Layer 8 of a small transformer language model trained on English Wikipedia (12 layers, counted from 0, width 128).
A neuron's activation on a vector x is GELU(gate . x) times (in . x), where the dot is the dot product.

Input weights of the MLP neurons that the questions are about. A number n stands for (n - 500) times 0.00055.
n7 gate: 315,491,560,606,364,367,376,491,614,244,765,467,570,624,523,419,407,715,838,546,556,343,543,514,443,736,590,249,184,689,597,443,641,247,615,293,460,593,215,467,462,608,519,621,538,59,802,415,576,375,491,290,571,357,372,845,581,495,249,294,509,556,363,369,400,518,340,590,732,572,450,571,505,769,435,629,669,335,584,388,788,726,676,682,175,374,692,241,349,533,547,537,235,773,674,140,346,594,574,407,458,519,662,422,598,388,305,486,486,436,389,421,612,575,454,458,420,353,557,605,541,509,423,716,552,674,397,588
n48 gate: 160,46,537,208,435,467,505,572,528,277,538,628,481,392,354,610,609,831,420,655,699,684,495,539,247,476,519,452,568,401,528,505,519,476,632,350,729,184,524,595,515,748,539,457,452,472,377,380,737,542,408,400,791,552,617,585,394,222,670,476,118,719,384,705,165,388,476,606,595,593,631,387,627,720,842,495,500,266,462,414,729,476,514,652,551,400,753,519,639,461,736,452,500,609,430,720,438,514,505,231,429,335,373,190,258,471,432,262,472,682,585,628,581,601,557,476,620,607,544,496,852,712,365,373,369,626,381,759
n73 gate: 592,559,361,625,590,443,93,349,819,777,481,185,422,581,495,715,596,391,553,207,674,365,285,530,301,389,649,584,440,620,616,560,319,451,655,366,683,413,660,544,545,529,490,539,446,277,544,667,480,413,461,495,584,769,251,345,434,601,500,753,796,660,519,359,530,167,323,406,403,746,500,236,524,615,432,629,260,404,659,558,414,505,635,340,548,558,622,387,510,549,712,666,294,423,443,205,422,431,471,568,485,550,461,917,636,281,352,351,606,452,553,321,378,353,717,383,490,47,917,712,548,524,320,380,525,223,407,322
n145 gate: 455,468,389,500,157,678,446,623,802,654,514,550,432,540,612,400,451,375,320,572,401,491,570,574,722,824,320,353,323,491,662,542,527,500,342,504,408,302,473,757,547,436,349,482,523,156,550,596,440,648,312,686,468,666,341,346,772,455,554,291,610,550,597,577,116,456,450,698,459,505,287,522,402,248,699,565,546,362,378,477,686,500,527,550,464,750,573,354,710,697,583,609,570,392,562,723,536,523,653,352,495,732,258,290,450,123,914,320,680,460,719,387,523,514,599,541,619,202,481,515,589,742,385,384,436,308,495,437
n182 gate: 640,632,586,505,533,337,457,724,519,519,636,583,378,764,462,547,572,291,785,654,737,197,465,639,410,239,317,589,395,682,485,515,578,661,375,610,612,543,481,631,535,661,534,737,568,140,481,834,628,673,564,222,634,380,569,253,589,678,394,734,453,792,239,412,232,414,642,525,471,264,591,514,538,460,287,371,652,586,398,204,881,327,640,417,409,544,285,681,377,372,451,261,420,698,390,547,290,397,384,529,675,505,640,159,539,261,203,569,471,510,361,781,344,510,307,422,579,347,137,520,678,827,391,673,599,538,480,495
n192 gate: 624,600,300,491,336,666,351,621,339,314,431,345,422,756,398,371,457,376,466,334,371,419,500,314,650,607,575,158,682,760,478,566,783,370,376,411,637,710,435,354,518,478,587,504,648,454,698,531,605,684,570,335,658,513,742,526,525,260,242,253,429,612,623,422,540,517,557,509,590,272,720,446,585,571,298,721,470,721,461,435,394,624,702,669,415,556,322,574,299,404,732,210,598,359,415,425,318,422,363,461,241,336,166,590,504,292,456,606,371,563,560,651,729,408,393,339,496,445,367,424,474,603,458,483,816,474,517,521
n225 gate: 641,572,496,456,548,356,662,357,705,358,651,331,549,373,706,226,496,405,460,509,637,271,701,300,195,588,523,572,463,452,589,573,621,571,527,281,389,293,562,730,505,500,531,301,424,526,584,487,495,777,550,683,731,363,538,851,388,729,341,585,573,331,361,496,668,443,648,572,266,638,770,462,443,262,317,259,272,189,562,469,422,553,147,727,360,237,446,729,599,505,514,518,610,760,697,371,620,460,698,487,304,609,645,548,518,398,532,287,491,452,526,504,678,496,416,281,504,570,495,593,742,592,322,627,636,299,594,460
n281 gate: 417,282,527,303,383,445,632,648,618,357,247,486,635,272,450,295,367,604,564,180,638,624,320,661,438,335,420,458,847,468,242,670,775,583,529,350,683,431,505,348,619,588,715,343,560,653,560,645,542,628,523,695,495,450,355,523,572,450,624,514,634,458,441,560,561,812,551,411,472,299,296,725,495,353,332,972,379,368,638,750,613,473,624,532,168,430,584,505,383,462,383,505,128,317,664,585,634,444,495,298,449,514,404,377,827,282,650,590,734,437,335,163,389,556,394,672,659,600,297,395,646,550,554,491,345,550,560,720
n7 in: 395,523,586,568,709,825,518,693,653,532,459,147,588,604,405,571,427,753,391,695,614,455,580,308,294,363,598,440,542,577,203,711,750,541,561,563,412,468,468,509,222,247,676,505,394,263,500,560,416,464,398,321,603,277,361,560,487,673,363,509,771,642,455,670,711,365,644,440,67,652,433,701,731,179,534,570,454,527,605,546,316,400,436,638,383,417,403,634,431,495,542,344,500,459,284,611,583,324,741,591,395,284,414,799,756,463,411,458,391,711,627,733,367,815,527,260,630,455,420,385,586,323,451,251,691,383,505,441
n48 in: 491,315,658,327,330,188,537,457,240,789,660,755,581,276,364,623,632,510,288,617,401,533,403,350,268,627,288,591,592,290,637,413,428,277,466,598,459,650,813,707,607,438,304,726,861,597,217,720,481,402,227,562,433,416,365,580,436,622,754,476,537,467,458,770,65,569,672,337,632,343,472,468,369,339,544,428,772,621,740,618,560,631,585,481,788,619,405,634,796,673,524,339,412,261,463,377,557,290,505,359,519,374,472,537,292,699,553,558,613,278,561,561,434,620,354,457,510,291,573,658,659,505,514,393,529,621,804,331
n73 in: 715,481,547,438,491,538,348,659,609,519,567,375,408,300,571,491,696,426,553,524,730,385,262,712,61,629,500,432,673,338,380,253,612,490,282,433,505,443,370,428,624,563,597,692,621,820,399,568,671,271,676,601,745,629,559,591,318,281,395,645,733,567,505,293,421,547,704,564,807,331,396,417,642,520,491,539,801,666,500,250,306,304,356,799,410,524,234,607,884,383,422,640,818,471,410,402,534,252,409,692,808,584,481,248,606,601,309,697,553,335,610,481,399,627,294,650,549,590,687,528,129,629,561,628,280,742,519,691
n145 in: 338,454,469,392,676,571,433,509,580,604,328,405,750,317,531,596,653,755,766,379,369,882,640,491,361,698,574,403,388,728,644,588,687,709,584,321,723,554,573,613,500,823,615,468,495,456,608,349,325,482,564,341,477,527,156,450,597,626,631,491,487,400,429,750,597,766,431,449,568,458,842,392,218,323,483,472,660,446,414,423,398,91,315,396,442,718,614,564,376,463,426,359,458,527,300,430,432,450,707,356,432,361,509,473,61,455,528,505,572,567,518,346,786,766,567,454,724,433,319,576,231,262,571,504,445,576,413,455
n182 in: 611,485,105,857,787,415,540,230,694,749,576,206,127,585,520,882,495,557,581,535,323,565,312,646,682,757,469,814,824,475,272,339,254,337,322,620,510,394,419,424,453,321,510,373,434,520,611,454,133,611,304,617,438,535,606,779,608,394,808,546,475,322,560,673,194,754,515,325,591,742,490,539,335,448,438,329,70,550,500,688,191,560,556,403,490,734,500,285,433,557,541,592,851,455,560,652,367,239,384,606,851,692,510,274,485,434,417,510,555,545,540,378,566,526,450,387,598,530,713,466,374,701,361,435,216,525,623,505
n192 in: 454,419,221,446,479,583,358,636,624,690,454,568,670,558,588,215,752,612,647,358,555,420,496,561,392,546,431,586,470,341,610,691,406,636,239,554,439,319,576,243,561,241,414,445,389,388,348,560,509,760,543,691,345,391,404,623,299,496,83,720,660,568,438,525,617,496,427,564,184,452,674,601,454,535,472,435,415,504,555,403,658,374,395,364,787,576,559,316,521,414,586,755,653,412,550,345,500,445,340,517,665,487,152,655,386,589,707,206,521,687,479,563,593,479,718,581,406,325,669,670,688,383,574,446,379,392,415,475
n225 in: 449,452,530,709,550,543,359,565,466,379,534,323,634,334,636,446,590,451,140,457,333,573,748,531,513,311,703,601,371,730,255,469,752,548,433,394,479,556,418,556,411,656,273,612,422,643,698,509,452,684,281,491,544,440,394,664,860,697,509,708,349,573,639,357,249,415,417,531,595,464,657,352,568,767,597,535,622,415,517,362,436,462,697,189,657,855,331,435,478,539,312,483,300,624,436,429,257,692,372,590,560,522,470,364,388,461,487,500,222,449,163,668,491,718,333,683,408,487,345,471,423,406,589,683,390,475,648,645
n281 in: 527,282,304,639,575,772,652,414,611,577,243,265,668,478,379,330,671,574,460,344,527,298,449,579,352,433,500,486,249,121,410,217,350,187,565,562,465,612,428,653,421,327,505,721,327,641,486,331,468,509,422,387,666,410,423,626,412,496,585,387,412,744,473,523,574,593,614,606,792,257,553,461,558,342,449,426,555,326,316,536,580,509,567,536,402,505,418,683,482,642,445,500,682,590,793,579,577,577,617,500,274,283,917,411,595,754,592,666,742,602,518,459,405,825,765,937,482,416,509,511,420,401,513,290,500,424,241,325

Each question shows a token from some text and the vector x that enters the MLP there. A number n stands for (n - 500) times 0.0099.

" ex": 446,515,445,522,668,662,375,568,528,525,572,417,450,368,524,575,632,405,703,351,380,512,535,436,459,670,442,538,446,552,500,530,526,394,514,575,503,601,444,626,619,443,483,464,701,583,463,382,564,491,721,593,372,430,397,439,521,477,451,504,307,407,432,531,505,427,494,644,545,473,426,417,588,394,627,387,446,619,544,291,442,601,543,446,536,644,617,526,515,420,270,419,636,565,410,466,377,517,576,466,511,545,566,380,413,457,511,517,584,650,510,508,368,496,433,396,519,493,497,327,412,539,591,668,582,543,621,544
Which neuron lights up most? n182

"O": 401,494,502,478,377,526,426,479,457,577,632,358,586,452,500,572,603,557,507,595,356,456,550,487,431,434,679,590,426,538,431,555,461,449,747,556,612,473,533,532,633,523,537,406,483,476,600,465,676,442,565,613,632,421,738,620,405,339,384,550,444,475,431,591,611,473,557,618,577,421,550,522,417,413,414,344,532,530,436,577,462,688,439,478,628,563,458,514,575,449,456,630,417,496,448,398,589,576,472,568,509,403,356,255,497,601,438,528,370,411,502,420,370,503,469,561,390,383,416,334,610,466,445,653,611,606,580,489
Which neuron lights up most? n225

".": 627,612,360,500,391,524,345,534,441,494,641,398,496,472,468,422,472,557,427,422,367,529,523,547,404,541,602,659,686,541,557,530,442,517,500,515,393,620,491,492,472,595,452,478,637,483,614,540,543,392,433,497,570,377,429,465,508,581,408,423,442,471,591,469,614,640,560,565,531,466,565,436,679,642,371,508,513,524,551,504,408,660,503,533,390,569,542,709,460,438,498,611,387,723,429,481,426,622,553,556,532,532,478,544,351,479,369,530,360,477,612,544,444,519,551,469,571,375,353,260,565,517,480,553,502,428,480,550
Which two neurons fire most, strongest first? n225, n7

" the": 464,423,411,516,486,490,531,491,434,475,532,509,429,519,417,446,637,493,485,493,446,355,371,591,444,407,490,460,571,601,557,505,501,447,669,340,459,760,446,586,646,559,600,563,518,390,553,628,514,532,548,460,511,359,518,538,540,442,362,581,493,331,468,588,690,491,436,367,528,600,399,514,537,416,438,365,481,580,552,539,385,622,399,464,613,550,579,420,424,524,721,585,525,376,526,455,561,519,543,475,526,426,598,564,525,376,569,431,434,608,571,609,432,611,554,514,347,411,528,258,623,516,558,438,481,651,625,463
Which three neurons fire most, strongest first? n7, n192, n145

" ": 473,489,486,562,447,489,514,568,444,479,681,454,572,470,450,483,406,577,529,538,486,554,583,438,503,472,495,501,532,521,582,475,499,397,449,604,471,594,390,364,659,575,527,537,563,466,536,429,534,422,522,567,494,545,280,610,364,415,434,496,656,566,373,494,592,497,516,445,438,573,368,432,583,488,552,444,528,432,712,540,523,511,518,449,471,460,611,460,539,542,377,619,385,444,439,780,769,513,522,560,510,502,573,407,472,387,417,401,514,576,484,593,454,589,547,588,488,655,230,288,622,521,459,506,285,603,512,519
Which neuron lights up most? n7

"or": 507,450,423,449,542,316,633,491,574,704,388,359,571,446,561,474,541,511,524,493,415,699,431,446,438,300,543,605,449,404,558,398,546,369,539,505,312,491,636,433,684,371,538,513,617,609,657,429,614,487,410,674,260,561,556,615,567,328,522,597,373,431,588,492,540,567,443,406,463,573,469,515,528,628,439,380,349,460,446,490,503,510,592,589,816,424,319,512,467,365,466,606,597,457,428,633,412,504,520,474,650,399,580,474,562,519,555,575,283,446,465,393,454,525,555,410,530,499,576,506,463,460,663,366,693,433,609,434
Which neuron lights up most? n145

"id": 422,383,597,587,579,388,319,508,502,600,376,423,536,632,584,321,511,613,436,593,510,385,465,509,581,441,395,506,621,427,459,422,415,482,459,535,268,435,516,628,607,525,387,376,489,665,507,569,420,466,498,627,592,561,560,439,590,487,517,581,416,572,574,515,683,486,620,572,456,455,539,463,680,537,459,520,546,407,485,412,486,414,471,633,430,355,492,579,549,463,553,291,540,390,382,544,625,376,416,383,461,445,608,619,508,513,514,459,550,731,425,538,454,706,488,550,458,590,618,358,432,327,779,434,484,533,504,546
Which three neurons fire most, strongest first? n281, n182, n145

" D": 400,314,598,592,572,483,384,619,491,388,517,482,522,569,502,502,466,531,322,400,602,403,586,376,405,433,384,499,291,531,663,602,616,347,612,502,571,524,503,595,424,473,511,448,300,485,539,542,564,290,579,638,504,476,494,508,292,645,568,529,506,376,528,607,713,584,543,611,565,356,470,641,567,610,445,690,470,729,438,453,500,397,394,514,653,490,686,675,484,462,583,677,417,455,545,591,516,562,490,298,447,580,368,493,426,476,477,404,535,600,527,403,474,605,485,262,378,546,527,464,434,443,627,543,470,443,315,566
The most active neuron and its activation: n182, at about 0.32

"4": 537,468,399,551,559,489,316,577,630,550,481,577,513,419,413,310,469,521,481,555,366,548,604,417,516,267,388,440,324,526,772,517,581,373,567,469,392,626,658,479,613,510,462,398,435,571,499,400,427,412,645,541,464,475,561,619,543,555,522,426,479,587,624,440,506,390,535,767,458,416,296,483,586,359,319,580,617,552,538,564,550,542,503,495,548,567,578,576,438,322,414,776,415,479,589,554,506,622,565,369,502,544,411,524,506,512,530,484,560,542,398,483,552,597,432,413,594,420,704,389,533,578,661,457,417,483,321,528
Which neuron lights up most? n281

"at": 476,474,463,711,528,490,421,554,384,491,567,382,555,585,510,414,497,461,451,515,434,411,524,610,462,752,484,379,395,483,520,528,485,523,674,704,408,485,304,646,611,552,456,518,391,575,577,477,558,369,556,516,481,483,315,559,504,451,367,431,386,522,418,437,588,399,463,493,626,601,428,507,697,290,606,345,525,518,588,378,402,415,477,651,462,529,611,479,517,437,692,652,664,438,432,465,553,468,640,410,411,559,434,577,464,621,485,609,537,534,371,452,693,609,620,607,406,281,334,414,397,444,675,564,484,571,457,533
Which three neurons fire most, strongest first? n7, n145, n48

"ry": 545,329,600,591,367,453,428,507,515,476,585,468,643,395,640,522,560,356,458,637,434,438,431,483,399,497,526,556,412,533,436,638,563,461,639,450,380,525,639,483,521,516,458,505,468,393,533,344,531,587,601,607,457,326,509,409,611,602,463,277,498,544,546,550,590,500,453,572,547,660,479,663,600,537,333,525,467,629,533,666,354,322,441,524,382,665,538,386,377,621,344,565,416,477,427,583,537,487,608,553,476,506,469,546,496,514,533,618,401,544,415,637,502,712,306,489,496,670,402,350,595,491,590,420,318,489,573,497
Which two neurons fire most, strongest first? n225, n7

"as": 457,511,516,587,471,716,574,523,508,480,225,370,498,440,464,502,515,561,456,485,416,575,403,446,480,363,507,395,460,490,706,431,487,293,698,609,458,478,538,515,617,515,427,586,279,640,574,473,475,488,244,453,509,616,471,368,648,250,551,348,634,614,570,495,345,564,441,377,466,490,594,428,545,448,581,421,428,343,470,415,382,676,528,465,553,508,463,471,565,523,652,662,586,443,376,542,479,379,390,522,757,536,440,613,634,579,644,614,604,674,412,452,435,555,624,552,540,461,439,450,438,496,423,494,488,577,545,502
Which neuron lights up most? n73

"2": 500,626,425,439,495,445,533,644,525,588,569,700,508,513,448,351,478,526,597,600,330,649,545,457,486,373,477,481,438,539,473,620,489,429,468,514,547,406,732,435,583,524,407,401,396,439,473,418,542,533,537,586,484,511,621,504,522,471,535,546,442,607,426,447,407,581,530,470,437,478,510,465,526,433,498,495,525,537,506,541,375,471,495,425,554,585,615,560,489,451,468,704,497,564,498,510,540,469,463,581,523,398,415,630,508,570,523,437,526,511,553,423,439,458,553,418,589,543,535,189,591,504,515,496,488,579,493,472
Which two neurons fire most, strongest first? n73, n225

"ou": 361,434,440,571,492,453,472,506,583,438,477,477,427,492,471,499,524,373,385,405,436,610,538,487,536,425,670,696,401,548,506,376,555,434,563,540,490,486,478,378,698,474,684,597,379,724,445,446,525,582,286,653,573,444,528,462,523,508,373,359,553,583,673,395,592,356,493,432,426,572,422,538,531,342,399,531,605,425,366,644,290,270,620,596,572,596,455,535,441,511,665,672,397,472,389,416,669,464,563,608,481,598,550,566,606,658,448,580,426,543,423,345,356,586,541,421,342,581,736,448,425,501,551,552,668,435,573,483
Which two neurons fire most, strongest first? n73, n145

" b": 444,479,558,511,647,479,518,563,373,396,554,396,612,429,545,484,561,634,502,509,449,465,516,520,534,496,562,481,530,455,475,542,529,459,537,555,443,455,512,383,390,627,544,606,436,443,644,480,624,480,678,504,399,583,450,504,597,365,491,440,431,582,522,465,710,515,454,393,528,542,534,472,450,590,592,408,484,626,470,469,505,426,362,492,713,586,440,514,377,588,445,454,430,385,524,459,705,410,643,723,370,450,478,478,395,551,474,419,536,428,581,413,472,575,471,475,526,483,263,263,557,424,701,598,421,537,600,590
Which two neurons fire most, strongest first? n182, n48

" G": 537,297,647,498,559,520,528,393,456,584,410,583,502,401,500,518,600,317,501,472,492,456,402,446,505,473,547,589,501,600,424,471,466,387,437,398,456,659,488,420,560,618,509,545,528,412,631,630,602,611,573,487,455,629,365,472,446,442,625,384,464,496,493,464,775,647,451,603,509,379,397,747,454,590,533,563,556,663,483,383,528,406,213,574,618,384,591,397,526,429,418,630,575,466,551,481,655,372,596,669,439,395,386,499,522,552,519,562,407,377,490,698,432,473,484,489,368,527,328,421,470,362,563,644,309,581,589,503
Which two neurons fire most, strongest first? n182, n7

"l": 524,668,504,589,503,391,604,502,401,655,448,672,664,490,596,513,536,680,609,479,438,437,466,297,420,326,506,537,516,473,321,335,352,297,439,546,461,528,561,397,676,392,397,639,479,529,526,471,593,491,586,521,344,558,419,375,542,543,374,505,613,519,611,542,571,645,366,494,571,544,625,650,506,424,565,660,473,555,629,352,486,413,178,606,601,581,544,532,399,468,469,485,409,308,431,425,422,591,575,537,556,519,543,551,438,570,518,530,493,325,431,384,459,688,448,488,392,555,426,438,586,569,574,404,607,537,599,439
Which three neurons fire most, strongest first? n182, n225, n281

"er": 380,387,642,654,602,430,566,591,590,697,460,621,546,396,521,523,463,375,596,573,485,570,646,599,490,549,491,492,554,778,372,655,481,564,556,618,489,842,517,611,590,499,558,423,635,524,576,351,580,504,414,571,406,451,463,429,364,380,522,558,367,511,535,499,546,627,395,569,631,416,363,581,601,451,540,373,454,553,618,634,548,467,200,546,604,543,356,357,413,392,400,471,537,478,412,449,525,556,522,434,405,499,611,545,554,483,476,429,492,439,455,406,475,572,406,503,499,489,339,448,309,383,423,425,411,535,384,375
The most active neuron and its activation: n192, at about 0.17

"v": 524,417,548,653,667,679,383,558,734,510,327,586,620,496,558,435,502,451,521,356,293,471,459,379,366,463,683,535,547,557,569,458,514,512,380,547,422,626,441,420,660,432,506,536,466,489,445,402,500,309,452,498,424,594,466,473,452,594,532,408,427,416,498,565,628,420,474,490,553,396,540,440,538,579,547,718,558,496,453,520,354,307,395,587,624,581,568,451,543,422,764,499,593,475,406,503,569,580,554,484,498,473,442,496,567,423,548,564,583,530,313,671,420,734,552,544,550,394,647,368,315,503,358,480,572,454,464,520
Which three neurons fire most, strongest first? n73, n192, n48

"it": 454,569,503,566,515,579,558,424,437,485,528,428,446,459,417,353,504,422,490,579,499,519,609,628,559,435,519,387,449,376,310,585,495,617,723,715,458,384,393,748,622,617,390,446,539,682,424,565,475,580,396,612,535,464,481,412,536,534,466,413,325,680,460,519,605,553,399,452,517,641,567,440,495,610,437,405,607,590,635,426,471,429,301,592,536,538,778,395,527,462,576,581,378,316,339,542,671,558,459,466,400,544,460,619,462,664,494,545,398,542,422,536,504,459,566,502,477,482,419,462,454,185,707,456,420,438,553,479
The most active neuron and its activation: n73, at about 0.21

"av": 512,385,453,633,615,462,414,454,569,499,334,494,525,572,510,524,438,394,416,461,361,528,485,441,434,401,749,375,507,451,610,566,443,637,525,635,634,596,487,416,628,656,430,636,365,509,459,502,686,467,416,562,559,537,403,391,265,481,444,452,460,572,493,683,734,528,525,432,570,589,287,602,513,395,538,513,603,440,479,530,413,426,209,548,606,509,525,433,450,496,643,496,574,520,504,480,604,546,633,494,445,586,550,482,689,549,519,428,544,536,378,598,561,514,312,581,529,520,514,373,593,318,544,402,569,436,401,425
Which neuron lights up most? n182

"mer": 648,341,492,596,573,454,594,562,528,537,373,594,693,586,545,642,447,425,613,589,508,674,603,615,457,500,349,432,502,422,327,396,464,337,552,564,462,538,440,566,740,527,440,656,711,471,444,479,560,669,445,493,443,405,493,488,445,420,366,379,443,503,507,487,606,618,528,554,554,393,419,425,476,426,508,571,566,586,380,547,509,481,360,531,566,613,606,475,533,431,565,560,596,277,534,492,352,621,463,363,513,568,714,509,434,481,508,457,505,648,603,426,406,652,283,514,542,549,355,406,517,430,340,483,198,572,379,474
Which neuron lights up most? n281

" t": 448,461,458,531,658,548,520,472,528,373,684,638,629,489,323,470,639,535,413,492,514,536,579,442,560,629,438,544,605,460,553,542,542,418,659,491,480,587,546,462,433,590,515,611,510,429,474,228,445,432,529,632,482,516,406,529,334,282,438,443,509,525,499,556,620,576,450,522,548,445,540,479,619,413,583,281,498,425,546,477,520,410,340,475,647,521,572,383,415,515,457,645,437,462,519,653,738,337,348,451,536,473,556,482,570,655,523,495,693,608,543,446,394,530,555,583,570,560,401,329,358,368,601,505,377,494,459,517
Which neuron lights up most? n225

" a": 401,491,402,588,438,563,434,465,476,570,491,491,528,492,560,418,511,551,519,526,428,411,548,502,364,407,592,441,648,540,480,460,532,450,403,692,460,423,564,603,406,619,540,472,506,413,625,401,514,686,686,493,525,498,505,568,510,447,332,546,518,286,582,371,583,641,390,504,526,516,444,528,343,416,456,455,504,510,516,480,448,529,469,414,486,526,573,455,585,561,555,727,540,456,586,364,615,534,520,593,470,422,543,535,542,612,369,441,576,645,526,502,530,432,581,541,354,555,496,286,629,440,487,692,397,642,560,201
Which neuron lights up most? n48

".\n\n": 511,546,452,489,374,448,300,529,459,518,652,518,475,474,530,447,460,430,429,397,406,459,587,550,426,543,587,594,570,543,567,426,566,573,467,636,555,685,458,575,543,531,515,511,770,442,536,613,400,341,500,523,494,466,527,487,386,474,419,457,464,381,507,575,530,401,625,582,547,431,584,426,479,579,336,491,451,614,665,335,456,577,492,449,496,696,477,550,489,544,520,562,407,536,400,506,516,611,548,727,664,518,474,491,443,643,449,398,375,452,544,493,600,496,548,620,451,340,441,263,584,430,564,517,541,445,478,524
Which three neurons fire most, strongest first? n192, n73, n281

" f": 453,537,387,465,616,514,472,478,432,497,358,516,505,367,461,306,504,483,486,453,418,667,527,422,435,662,646,429,684,513,498,511,463,378,518,477,443,533,485,419,691,421,576,457,460,489,538,493,517,613,411,568,467,578,507,527,450,490,619,411,367,683,517,587,523,477,605,478,653,564,511,447,403,401,453,354,600,619,496,316,328,576,548,474,762,591,406,650,549,457,366,720,591,478,457,593,535,356,484,686,397,362,539,548,442,493,519,658,551,578,518,405,421,456,572,431,370,522,352,322,512,493,577,650,605,570,527,514
Which neuron lights up most? n7

" P": 472,362,550,400,496,512,584,502,428,444,467,651,630,433,387,607,499,568,432,463,533,353,518,549,630,518,468,539,556,577,494,563,325,410,496,489,583,517,483,473,593,646,371,619,386,527,531,716,592,378,425,587,334,575,355,542,498,421,509,397,450,504,470,519,516,542,502,475,424,535,493,619,577,536,707,583,479,733,434,486,407,576,321,523,599,582,487,460,436,422,512,518,421,366,401,496,511,575,626,589,434,328,686,360,505,625,461,574,626,590,334,567,366,494,560,607,479,465,326,351,512,386,654,563,394,582,411,598
Which neuron lights up most? n281

"in": 467,639,529,548,548,406,466,650,603,486,545,483,528,679,421,584,447,528,505,700,568,399,531,429,532,483,771,550,366,279,476,501,455,481,461,553,318,577,564,560,607,467,574,502,562,644,429,420,350,551,559,525,485,616,717,407,583,476,544,529,353,570,507,446,464,343,566,485,603,408,494,572,556,545,512,457,457,509,418,442,400,593,515,494,573,489,566,495,520,528,489,419,564,413,430,478,478,396,564,456,610,468,364,480,543,434,559,358,438,505,439,516,488,503,424,483,524,412,564,258,500,572,458,603,553,558,486,474
Which neuron lights up most? n182

"'": 483,567,541,498,420,484,510,505,531,483,443,445,547,587,545,400,534,551,431,565,481,428,426,590,514,512,427,543,533,665,455,489,410,297,476,360,366,525,436,616,610,521,520,491,518,436,502,402,388,598,460,570,554,474,442,627,471,395,455,468,389,540,500,492,681,590,459,594,645,481,457,532,564,625,442,463,447,615,595,510,405,513,480,517,362,583,562,447,462,614,658,604,445,540,499,597,425,457,369,537,539,440,495,531,540,466,525,312,630,588,523,583,501,483,461,501,307,521,525,235,681,460,698,470,490,575,635,529
Which neuron lights up most? n192

" h": 558,649,365,506,716,453,370,642,558,440,481,457,340,367,551,355,515,364,355,563,453,305,432,514,380,534,635,486,604,406,510,563,422,406,416,416,513,631,514,514,624,551,463,682,664,649,430,341,408,365,544,557,528,563,611,578,488,420,537,509,467,410,521,538,503,487,466,577,692,590,252,530,417,329,438,408,391,486,596,570,446,443,417,414,566,488,520,521,365,526,632,584,435,560,484,630,589,723,594,395,467,382,533,516,414,631,513,461,473,423,525,529,553,539,595,462,448,589,466,382,485,486,583,585,421,658,591,717
Which neuron lights up most? n7

"a": 533,519,387,589,440,477,385,528,605,598,437,549,318,544,358,428,573,410,632,615,532,630,601,353,439,466,637,483,366,439,402,517,503,374,588,580,418,410,333,466,593,626,632,478,403,408,478,254,475,556,464,404,426,456,519,532,702,355,620,518,467,613,532,531,669,624,533,401,676,482,474,628,661,301,442,374,457,538,628,312,366,442,596,594,495,387,520,535,584,429,539,691,492,636,483,503,465,555,595,676,542,250,392,536,510,543,503,612,554,711,448,447,475,497,494,382,437,401,575,460,317,593,491,408,551,491,615,501
The most active neuron and its activation: n7, at about 0.59

"le": 452,500,441,532,544,507,484,627,617,426,431,563,460,599,512,456,485,460,567,584,427,521,598,494,497,525,429,548,488,393,342,683,494,564,366,486,289,637,572,556,577,479,492,397,415,511,516,507,443,610,425,518,486,449,563,512,620,448,426,533,495,498,462,498,561,599,432,595,523,453,500,444,621,591,415,472,395,498,671,530,474,453,481,505,434,454,510,623,534,524,497,497,447,498,442,343,499,499,471,553,475,567,579,462,379,546,552,512,337,654,516,710,485,514,549,709,680,597,444,221,424,515,497,466,489,569,500,451
The most active neuron and its activation: n225, at about 0.23

"ov": 574,425,574,501,626,362,501,542,545,584,502,497,485,585,503,445,496,526,511,529,433,425,583,523,518,473,502,509,568,496,696,446,539,577,583,411,543,663,552,684,676,527,308,451,427,546,487,378,537,449,581,606,589,429,599,429,454,428,472,352,412,607,387,560,583,307,412,472,430,389,676,310,470,498,622,562,699,582,543,433,256,481,337,571,651,486,454,467,609,300,425,521,499,317,423,609,489,732,474,510,420,420,606,485,528,584,674,491,578,541,446,461,408,570,580,435,605,504,559,357,498,385,453,559,481,358,488,458
Which two neurons fire most, strongest first? n182, n48

"5": 488,593,397,546,761,490,317,818,616,576,538,575,591,611,422,234,387,538,395,440,411,460,545,478,513,390,364,485,453,553,518,472,553,428,572,594,658,467,563,563,580,450,481,503,389,569,473,585,587,454,556,444,394,526,538,570,540,564,509,514,392,591,582,640,412,456,532,516,613,620,305,563,432,620,450,482,583,366,495,486,483,450,506,419,455,412,569,489,368,358,548,820,446,594,410,693,448,554,574,429,428,649,575,498,586,477,551,482,370,490,288,615,552,417,398,477,451,447,424,397,455,406,458,520,389,611,506,525
Which neuron lights up most? n73

"ad": 557,284,565,703,656,493,485,546,513,543,355,467,493,663,574,417,513,491,417,448,446,515,378,313,537,349,560,497,586,496,533,409,566,521,480,563,270,448,354,385,593,611,503,412,306,662,653,463,629,479,483,524,518,466,538,406,535,476,611,596,468,440,597,574,468,556,481,548,435,384,568,491,592,481,558,563,536,514,485,509,367,494,453,623,547,527,568,386,537,265,480,490,399,619,264,578,601,454,427,519,583,495,563,554,465,605,563,648,498,619,422,464,532,588,695,431,348,422,586,374,416,253,655,408,639,550,456,586
Which neuron lights up most? n48

" H": 545,597,376,548,513,484,365,596,448,469,543,387,567,457,577,409,561,370,414,471,585,279,345,517,397,487,700,430,400,410,469,507,524,440,539,475,521,482,476,411,464,496,417,503,725,502,502,479,637,305,441,634,692,535,551,566,360,416,539,468,371,457,515,505,625,584,594,542,611,536,524,612,553,434,410,409,347,446,550,577,477,760,504,485,542,432,483,436,540,572,599,521,450,466,535,578,496,649,689,479,491,380,375,510,488,627,453,484,518,426,476,461,481,575,624,497,483,494,538,295,441,420,605,663,643,624,466,551
The most active neuron and its activation: n145, at about 0.2

" al": 460,607,555,544,771,403,560,319,534,434,441,498,431,221,591,337,563,383,529,397,582,484,491,428,442,445,547,620,618,367,555,463,503,384,520,621,407,572,526,622,500,463,510,334,413,583,573,417,522,613,620,413,466,654,509,509,474,448,493,466,444,553,409,476,464,472,673,388,454,618,362,489,425,539,538,312,440,594,506,412,479,580,331,467,604,472,553,497,475,519,472,687,669,506,387,326,632,597,515,387,561,451,594,604,519,535,600,566,431,534,509,318,473,559,599,613,410,527,482,361,429,480,582,638,613,656,509,598
The most active neuron and its activation: n7, at about 0.15

" W": 577,606,513,467,582,459,502,421,527,502,488,521,429,493,593,450,440,458,335,511,419,411,427,445,453,508,617,594,522,400,450,502,355,479,571,571,445,553,508,542,600,541,474,586,608,452,447,443,617,346,594,645,506,522,644,592,315,379,451,371,436,580,605,576,649,467,506,607,627,504,379,436,412,458,488,635,463,595,413,635,316,320,586,519,750,485,621,478,556,394,519,420,388,393,482,727,551,584,443,498,503,351,370,359,489,415,426,626,616,663,631,542,401,531,506,620,467,467,437,386,473,401,579,689,586,658,363,397
Which neuron lights up most? n145